Layer 5 of a small transformer language model trained on English Wikipedia (10 layers, counted from 0, width 128).
A neuron's activation on a vector x is SiLU(gate . x) times (in . x), where the dot is the dot product.

Input weights of the MLP neurons that the questions are about. A number n stands for (n - 500) times 0.0004.
n7 gate: 570 602 263 421 458 155 514 547 645 655 879 446 539 550 702 471 646 568 714 627 735 413 529 543 373 495 353 524 744 584 794 640 543 620 607 500 505 459 495 321 442 373 557 616 538 478 437 461 353 787 209 692 456 230 480 487 446 589 510 478 421 350 121 777 650 369 442 618 384 239 304 447 215 610 500 630 406 470 639 270 958 185 192 442 619 412 275 616 519 637 590 389 451 564 601 364 751 174 397 577 627 562 436 696 532 593 442 327 113 500 363 538 568 305 666 399 781 529 320 428 490 247 505 450 586 580 553 368
n33 gate: 446 374 366 649 691 690 528 450 425 595 235 360 561 320 637 453 509 472 789 459 482 467 840 361 496 590 500 729 538 636 500 803 626 607 278 323 364 660 318 500 252 665 678 378 495 753 317 631 704 426 444 543 467 594 591 716 656 630 604 144 626 636 340 409 294 408 308 637 467 333 773 430 181 568 527 698 390 355 533 551 480 305 629 439 224 334 467 158 359 894 348 267 509 495 505 354 509 426 599 421 420 454 500 509 808 362 486 388 559 549 537 348 655 491 609 621 541 797 797 593 697 457 425 370 490 620 646 521
n52 gate: 634 468 672 646 663 549 408 348 386 639 496 598 224 496 422 525 461 751 755 426 631 316 525 434 472 458 190 537 538 308 404 642 224 282 733 756 601 680 552 475 479 661 610 588 488 647 741 411 257 625 475 422 594 404 684 581 534 807 470 368 403 521 488 545 504 275 681 561 517 564 504 662 437 283 219 702 430 478 475 467 509 683 549 660 541 436 845 706 729 219 632 508 466 293 550 496 739 442 606 395 394 417 429 467 416 551 487 621 386 289 347 591 702 551 440 559 573 483 436 316 703 625 441 669 526 626 479 584
n57 gate: 649 476 612 418 219 442 272 412 751 461 450 495 298 495 325 455 592 475 216 408 388 560 689 204 397 510 107 153 621 374 729 418 769 615 384 592 655 899 346 432 505 656 776 741 490 239 615 610 480 653 633 717 429 445 760 698 470 546 278 424 461 330 500 437 435 387 425 602 866 633 391 594 508 335 896 712 383 603 659 371 693 366 441 875 500 500 556 700 374 282 780 251 358 587 182 625 350 689 434 331 550 534 665 579 476 826 370 430 471 310 367 652 490 384 596 261 655 455 540 569 455 485 601 531 448 665 324 450
n61 gate: 609 473 519 568 725 263 430 236 396 711 561 575 290 329 597 562 300 553 258 537 238 284 340 724 504 624 361 375 481 610 519 518 260 76 490 486 685 361 544 449 481 381 431 817 182 377 509 761 366 444 280 513 644 539 505 552 381 213 438 542 632 212 539 325 576 513 571 72 367 471 117 514 618 661 450 295 721 466 411 523 628 711 532 410 481 423 466 547 490 577 574 740 601 471 679 562 542 247 624 519 390 727 464 491 495 717 391 321 559 585 299 732 557 419 524 232 463 402 743 538 870 355 467 607 604 344 524 259
n85 gate: 295 371 426 700 601 290 510 434 615 384 242 660 39 328 348 683 276 505 174 682 682 578 464 536 325 201 566 434 799 903 422 585 459 567 333 641 230 505 670 713 464 380 622 321 723 126 667 411 690 320 608 466 353 210 299 419 773 537 531 328 600 391 188 682 531 178 406 717 474 654 603 366 345 742 485 275 616 328 402 753 559 747 811 692 383 553 647 526 688 426 291 557 710 553 552 510 681 711 574 412 280 729 412 629 555 717 385 515 465 564 307 388 339 636 700 391 500 582 170 572 453 612 443 495 375 334 359 410
n150 gate: 719 670 500 372 328 666 427 736 861 318 544 601 520 393 692 326 441 625 586 292 558 387 329 549 514 72 684 727 311 601 323 462 731 141 386 638 609 884 374 332 298 545 875 593 428 425 500 213 545 524 519 568 595 297 560 664 505 475 540 584 415 741 418 198 569 514 446 663 688 621 627 593 263 515 317 396 611 683 642 412 608 280 727 377 248 840 535 515 892 400 723 505 530 424 475 550 416 622 385 623 525 582 533 583 735 585 213 475 386 678 413 485 535 590 360 402 448 832 470 451 441 444 698 617 294 647 386 298
n7 in: 495 272 595 612 396 437 477 628 378 527 486 461 420 505 823 335 719 472 500 553 582 593 574 440 343 359 422 240 391 373 691 572 291 384 528 464 271 624 577 336 388 462 356 681 336 429 720 271 434 657 749 323 519 530 524 677 698 255 656 471 460 649 616 523 308 263 566 509 200 495 611 824 391 259 353 257 678 254 695 328 335 338 702 421 624 330 789 673 364 358 179 588 590 577 486 824 551 579 472 254 119 532 610 347 268 557 673 560 631 642 434 564 650 566 717 621 536 574 580 430 444 524 462 510 690 500 880 585
n33 in: 460 545 263 428 356 652 546 614 397 495 565 582 453 481 550 355 278 406 558 317 505 260 500 376 430 336 395 214 533 780 764 235 384 741 420 446 328 518 700 577 430 537 563 403 745 550 579 500 212 822 183 539 429 249 97 376 420 662 270 500 442 616 470 618 388 587 346 604 724 505 633 578 458 346 677 522 455 788 768 735 573 279 81 565 527 552 835 700 472 505 203 634 637 510 435 309 574 454 359 366 425 609 596 334 363 562 463 380 460 707 578 600 486 650 307 560 675 546 814 629 640 552 411 572 456 486 365 517
n52 in: 580 405 259 381 576 484 344 460 483 560 422 624 383 333 540 412 701 261 687 402 585 385 496 451 427 358 663 431 634 536 380 548 537 558 471 724 579 414 322 766 454 538 459 552 746 429 342 318 445 508 435 531 588 368 487 649 479 547 454 526 691 500 634 548 351 453 533 516 330 352 549 643 263 389 622 301 363 308 701 492 517 250 309 417 451 383 563 380 550 202 443 265 303 721 529 558 256 500 521 553 358 411 578 217 571 340 65 479 604 406 650 646 471 588 479 657 548 586 658 549 479 174 700 521 655 747 629 383
n57 in: 551 532 466 620 593 728 562 575 254 799 495 271 427 221 660 777 504 539 579 437 373 615 672 548 423 588 505 420 661 402 591 616 673 510 738 495 437 340 535 655 370 665 356 555 862 556 708 572 608 405 181 447 661 553 215 695 607 718 466 194 593 308 367 701 750 550 577 401 273 534 672 505 620 600 449 593 467 604 759 280 450 629 339 500 897 549 607 861 762 671 434 452 476 594 562 611 236 495 627 529 248 434 432 357 491 480 761 189 365 230 500 396 355 563 856 466 402 667 451 639 360 841 359 530 580 669 597 579
n61 in: 567 300 665 743 694 647 487 538 491 441 755 488 456 464 700 474 456 800 786 523 246 348 439 638 349 553 483 786 253 707 735 391 431 452 750 293 469 405 375 462 565 364 484 582 479 551 145 456 513 699 690 286 615 333 456 460 447 473 425 278 597 561 540 322 548 508 461 695 552 513 267 608 514 365 612 462 347 446 496 634 636 362 727 426 453 438 752 544 570 531 295 973 646 478 361 636 387 253 548 513 684 393 656 604 533 464 225 513 597 417 276 410 570 403 606 513 340 513 658 543 644 496 706 469 445 383 627 480
n85 in: 515 582 521 152 519 674 380 402 515 749 375 411 581 568 701 429 537 225 621 813 612 555 415 733 505 647 386 338 698 573 590 340 495 605 551 680 485 462 469 255 173 844 705 668 476 744 576 117 327 187 624 588 469 546 382 176 591 541 652 320 814 570 593 544 671 439 304 524 142 413 500 391 400 303 553 471 417 656 670 565 495 480 786 485 470 525 245 379 439 653 337 650 505 804 870 465 500 450 495 600 535 367 519 391 126 520 475 445 781 490 420 554 581 617 383 595 558 918 374 814 132 335 480 598 469 257 545 495
n150 in: 417 441 174 486 491 734 344 579 204 851 580 549 740 347 537 668 465 244 780 437 806 400 562 453 611 308 542 514 722 449 329 592 481 619 471 541 552 640 534 342 319 366 280 719 384 599 457 653 297 632 420 482 713 513 612 689 746 539 255 560 248 667 500 398 614 344 285 389 237 364 623 467 441 530 100 766 509 397 614 585 475 486 738 428 481 674 655 414 385 534 491 638 519 524 438 577 529 599 317 429 399 706 801 453 400 219 471 661 698 387 728 823 471 264 558 657 163 505 490 438 261 691 639 510 221 574 495 539

Each question shows a token from some text and the vector x that enters the MLP there. A number n stands for (n - 500) times 0.0092.

"|": 430 589 546 685 444 640 515 558 689 569 497 641 510 588 390 502 453 371 559 523 567 605 428 538 205 348 814 407 438 529 473 434 643 527 658 396 384 278 279 733 400 300 432 319 447 419 497 455 457 655 518 562 495 464 524 261 568 475 499 528 508 675 479 564 449 560 554 646 665 430 492 431 804 445 541 695 533 497 377 365 387 618 621 378 552 421 646 551 350 501 588 542 343 479 477 599 652 554 327 346 473 493 547 375 543 583 541 461 643 563 602 410 575 684 464 371 724 571 535 664 341 576 526 581 451 413 574 565
The three highest activations, in order: n52, n57, n150

"s": 623 498 492 544 418 590 490 416 490 659 631 439 396 625 526 651 472 398 706 540 616 622 545 281 346 408 660 746 483 495 657 527 233 623 319 554 865 528 550 649 500 643 647 414 628 606 587 698 280 629 506 558 652 477 715 506 695 604 627 347 315 581 489 483 621 624 512 590 346 402 516 578 557 654 333 568 602 172 540 512 659 457 542 497 499 489 433 427 612 480 419 282 645 356 383 389 522 295 551 577 535 569 670 465 630 376 588 548 583 514 558 585 560 560 463 613 503 465 576 432 438 312 467 521 528 436 398 702
The neuron with the highest activation: n52

" W": 502 576 554 552 472 582 475 519 472 713 409 206 500 538 593 583 757 262 637 447 475 551 559 508 247 457 512 289 679 396 381 384 513 549 632 539 485 254 431 476 391 459 432 518 577 514 542 414 339 454 559 528 528 612 286 496 578 560 538 410 669 396 648 635 478 466 623 514 402 705 355 353 689 413 555 428 486 637 548 452 507 511 414 822 465 727 319 551 622 543 537 298 517 549 532 618 493 365 572 504 485 417 166 573 575 427 638 409 513 580 517 545 455 445 663 328 541 471 526 479 405 508 498 473 254 620 383 673
The neuron with the highest activation: n57

"e": 530 550 548 463 639 285 351 650 420 384 525 290 267 665 525 403 598 447 542 315 501 279 421 572 563 447 597 449 434 240 417 445 625 456 531 474 609 595 481 589 727 406 512 590 505 498 433 506 589 178 641 642 567 646 360 382 413 500 399 499 421 524 596 403 563 691 551 411 504 577 407 434 777 499 475 486 427 753 310 476 712 563 459 427 489 545 349 497 404 495 674 492 406 531 598 563 435 208 498 321 742 428 539 489 530 606 522 448 488 494 503 538 514 254 634 468 479 306 512 439 394 673 598 479 549 427 432 472
The neuron with the highest activation: n33

"ed": 533 554 309 790 530 653 325 535 475 393 335 627 380 379 502 424 547 460 901 483 547 352 328 529 412 290 489 541 665 647 420 647 451 553 621 507 505 358 535 634 482 486 543 499 356 551 451 483 434 552 578 621 445 408 439 657 505 528 484 460 438 561 711 692 874 508 418 549 592 303 379 476 532 416 377 415 600 450 649 667 538 581 617 496 311 366 559 553 610 644 473 723 460 616 406 635 498 296 598 420 522 558 356 387 483 481 494 526 474 409 477 575 598 297 564 394 458 780 484 584 363 505 346 584 658 316 580 583
The neuron with the highest activation: n85

"k": 501 536 554 464 675 446 619 537 577 550 430 503 525 556 426 371 613 555 556 560 427 314 581 459 521 436 635 312 350 628 695 385 582 688 601 474 383 489 610 532 665 422 490 227 405 642 669 155 323 344 544 274 595 551 497 601 375 608 530 485 573 430 519 487 500 618 407 728 504 640 402 340 647 400 458 442 571 437 535 578 319 583 439 588 435 618 486 385 652 711 749 395 505 564 272 611 502 533 641 646 717 606 453 545 456 466 343 570 446 649 573 589 583 552 402 600 423 412 521 350 410 414 659 412 735 499 636 522
The neuron with the highest activation: n57

"g": 763 509 512 438 538 516 526 612 499 444 464 364 477 609 568 881 447 460 484 499 470 501 439 474 459 431 545 676 420 537 564 485 590 342 498 341 705 547 403 570 582 588 540 582 527 541 604 317 799 393 557 485 486 668 532 377 584 414 499 282 482 305 491 586 414 754 516 455 429 431 493 308 451 644 347 511 653 352 542 582 252 445 452 657 448 345 400 739 384 538 379 572 730 667 635 378 479 509 542 315 339 497 503 686 438 628 274 451 616 515 518 521 337 395 384 327 495 409 650 461 325 598 474 725 367 320 432 667
The two highest activations, in order: n85, n52

"v": 679 637 676 511 362 586 574 527 347 427 418 484 544 499 501 582 495 766 571 508 682 571 333 555 395 559 509 625 383 647 680 346 726 570 542 406 638 384 564 647 251 508 414 582 518 607 377 428 520 302 530 431 566 649 504 417 574 653 519 632 574 486 529 320 383 577 400 609 620 308 471 467 692 584 709 566 692 627 235 499 594 553 552 518 527 490 493 426 562 674 503 333 464 527 450 677 368 509 673 663 468 532 544 640 560 426 442 652 558 569 310 566 426 532 360 604 713 447 651 628 359 634 649 550 537 537 508 544
The three highest activations, in order: n7, n52, n57

"C": 401 388 489 445 402 387 508 469 638 508 634 445 556 689 630 471 477 539 554 512 251 829 423 420 497 488 416 573 417 505 521 570 617 768 568 545 375 445 491 227 356 507 580 503 641 614 456 544 472 532 344 323 642 624 437 468 383 375 544 441 466 413 596 358 673 712 322 537 504 451 562 532 732 628 370 504 553 638 547 515 314 508 557 463 489 225 481 531 519 440 385 438 511 321 490 397 553 229 332 382 496 341 446 677 463 648 650 411 525 714 611 469 375 708 716 529 398 369 716 635 642 562 477 466 560 464 537 459
The three highest activations, in order: n52, n150, n33

" |": 458 520 520 512 436 413 560 710 687 477 418 461 524 508 356 588 584 448 460 520 698 347 542 465 276 370 643 526 402 403 559 611 535 499 814 563 507 395 426 542 482 488 106 433 474 610 513 618 519 267 597 494 464 574 552 235 509 484 315 466 460 469 641 547 484 484 626 598 436 377 402 383 704 562 710 536 447 402 509 447 597 600 630 575 584 387 435 627 342 439 645 314 591 536 517 520 535 498 619 348 426 404 518 511 473 414 484 611 361 482 800 527 362 419 520 546 486 626 399 486 407 392 401 587 421 509 400 593
Which neuron fires most, and how strongly? n33, at about 0.37

"as": 411 634 594 461 602 543 584 399 519 484 296 403 474 761 541 677 431 498 315 517 414 592 516 548 564 450 202 531 427 507 675 541 599 404 482 527 350 500 383 505 606 449 425 478 642 393 482 387 559 331 361 244 486 569 459 477 541 479 429 377 612 668 490 475 472 455 526 584 376 481 521 493 693 552 541 538 622 346 405 604 648 487 752 482 306 825 533 477 588 588 792 458 477 525 683 445 552 267 501 549 592 632 487 492 552 620 359 350 568 622 565 417 450 465 513 297 288 496 302 424 550 342 536 321 780 520 604 602
The neuron with the highest activation: n85

" ": 506 606 586 605 699 573 392 462 570 551 471 279 534 571 439 512 625 454 549 478 628 415 517 531 436 413 554 459 681 377 417 403 562 424 241 641 517 261 406 765 582 424 375 446 357 512 494 392 464 469 559 393 524 543 392 811 464 574 354 167 772 617 439 578 465 537 516 596 469 359 633 449 853 564 511 549 584 388 565 396 521 467 437 602 565 488 468 576 583 414 416 536 443 585 482 492 466 538 382 467 433 444 543 461 494 505 414 608 355 533 491 423 376 731 443 593 554 601 552 540 614 490 392 634 451 595 383 577
Which neuron fires most, and how strongly? n52, at about 0.32

"h": 443 703 547 446 502 694 574 584 374 614 292 422 602 603 407 466 584 659 430 434 475 681 532 383 343 565 492 349 568 438 525 425 560 474 266 518 624 321 273 700 552 437 415 541 403 513 364 428 502 206 452 568 622 607 602 582 520 410 435 459 524 550 262 564 362 570 533 395 389 290 528 499 616 688 486 548 435 449 639 502 383 699 453 377 478 460 377 384 334 619 713 434 284 343 391 442 665 441 675 498 437 336 430 415 615 269 560 390 512 635 651 411 593 471 395 290 391 520 432 451 605 418 720 401 357 531 496 702
Which neuron fires most, and how strongly? n7, at about 0.33

"ro": 447 431 533 718 501 595 591 607 318 424 240 544 417 600 577 531 518 546 499 452 392 580 396 591 413 397 500 755 571 554 720 340 570 416 376 466 258 332 422 567 723 480 468 532 424 465 561 711 322 530 555 523 408 533 592 527 635 500 587 468 545 496 619 378 420 417 336 449 601 633 545 454 700 565 533 332 519 592 466 458 395 407 396 561 699 447 265 320 608 653 413 336 349 650 422 355 454 401 366 313 427 475 613 489 345 431 309 471 682 588 766 319 534 491 421 486 532 357 674 562 535 375 503 326 535 318 682 645
The neuron with the highest activation: n33

"in": 404 523 295 681 451 767 440 619 565 576 329 632 490 500 572 679 391 587 599 499 512 499 474 523 493 515 582 609 773 488 641 664 514 540 436 569 417 369 541 353 570 436 626 246 266 451 475 492 394 491 472 604 567 420 544 426 593 395 555 479 491 454 547 559 537 557 280 644 401 400 272 554 454 426 287 408 592 628 592 640 389 671 479 350 292 419 528 606 421 773 610 602 486 568 514 554 595 604 733 622 479 412 465 601 508 486 613 775 533 510 467 387 433 477 289 426 576 588 280 307 364 597 550 382 524 224 385 660
Which neuron fires most, and how strongly? n85, at about 1.3

"l": 625 395 523 706 611 530 483 534 390 717 339 263 477 168 385 618 520 490 579 424 463 361 330 459 613 718 593 526 521 511 716 572 450 438 473 592 497 556 438 376 199 617 521 626 589 390 378 622 603 514 531 304 564 618 382 544 412 549 409 417 362 578 534 438 499 565 527 475 464 399 476 672 563 511 475 408 553 424 613 398 467 525 588 441 565 427 395 655 592 655 723 464 295 554 497 561 348 468 619 340 405 353 395 630 519 516 314 426 606 664 669 351 298 404 648 572 551 352 634 520 707 814 633 615 666 432 489 600
The neuron with the highest activation: n61

" st": 463 510 373 780 363 575 457 532 449 519 591 140 373 672 654 396 578 373 451 521 713 453 564 460 366 484 724 510 395 616 643 442 540 518 651 609 582 533 677 678 520 504 413 723 583 581 512 503 584 522 515 634 423 682 247 588 540 533 505 359 530 426 555 611 471 757 475 381 523 617 405 392 568 545 645 406 416 666 490 544 460 423 464 500 506 702 385 356 828 503 429 526 496 497 569 400 356 454 323 546 468 621 172 550 439 425 345 494 479 692 641 569 569 525 535 514 451 538 568 542 283 537 527 572 430 492 561 494
The neuron with the highest activation: n61

" and": 646 607 558 733 359 598 272 521 625 559 473 311 468 580 328 630 568 384 539 629 699 446 374 600 445 422 759 792 669 324 425 622 372 486 401 504 474 472 620 399 495 435 250 517 468 407 436 525 510 474 496 515 572 398 392 584 345 495 434 567 537 600 646 899 432 516 464 530 370 476 488 705 628 567 514 714 525 530 421 421 552 569 549 534 397 432 484 538 399 617 501 431 471 322 559 389 412 446 394 415 472 507 537 567 663 475 423 521 505 426 542 659 538 454 303 599 405 782 645 599 322 581 508 410 626 571 407 349
The neuron with the highest activation: n61

"om": 485 684 569 530 607 545 386 595 490 417 472 511 510 640 481 535 638 464 572 516 709 364 279 567 453 328 503 433 503 584 606 521 497 353 643 537 516 414 620 805 687 471 644 425 473 457 495 395 572 473 454 497 529 433 319 437 695 553 565 570 528 542 675 591 655 566 743 681 379 697 622 503 579 157 423 372 575 552 575 595 608 226 619 460 481 633 533 501 288 450 485 308 313 420 483 683 232 478 373 530 550 600 594 487 436 446 384 384 637 374 763 370 501 433 645 425 653 461 404 373 609 557 602 611 447 715 520 595
The neuron with the highest activation: n52

"ac": 353 710 553 450 521 440 377 531 474 326 432 627 301 639 515 453 378 549 433 536 378 689 497 564 473 415 405 626 436 455 606 498 647 460 654 501 336 510 349 619 467 583 259 553 508 634 453 588 453 409 525 509 466 633 640 581 496 246 552 486 450 371 677 308 545 612 380 533 487 648 699 541 767 467 522 764 591 411 509 499 500 422 595 580 415 643 216 384 669 317 650 586 511 604 514 507 382 329 677 500 400 355 457 487 508 455 487 489 569 499 627 334 458 517 519 516 565 266 349 518 666 441 365 596 365 591 403 559
Which neuron fires most, and how strongly? n33, at about 0.31

" was": 473 572 589 621 541 533 388 713 545 633 539 431 376 525 383 196 712 365 544 667 590 622 302 391 405 469 477 629 555 466 293 575 456 598 569 688 754 331 471 709 740 425 327 474 402 446 465 445 797 471 523 573 560 538 449 638 512 562 333 414 363 380 438 638 533 519 434 591 558 410 631 446 661 392 469 451 474 533 571 501 436 488 585 617 570 587 546 427 628 637 347 536 452 375 515 457 797 336 679 409 354 634 512 376 365 505 457 413 567 524 668 568 659 624 400 422 489 683 492 502 313 519 462 437 571 674 364 398
The neuron with the highest activation: n52

"ing": 457 469 487 637 488 454 362 429 421 331 610 326 448 472 333 670 510 263 789 636 447 626 359 372 249 518 534 515 611 529 653 567 352 538 597 704 404 535 669 337 310 741 423 516 525 587 424 478 588 575 402 454 517 414 508 622 671 520 491 435 530 536 638 695 621 587 490 477 466 510 510 585 647 766 406 326 652 624 430 701 406 510 610 525 613 315 535 677 595 515 412 617 460 259 616 370 434 409 640 350 670 644 587 468 520 295 540 349 405 445 531 536 553 676 601 538 517 515 689 573 521 324 439 277 479 625 595 543
Which neuron fires most, and how strongly? n33, at about 0.26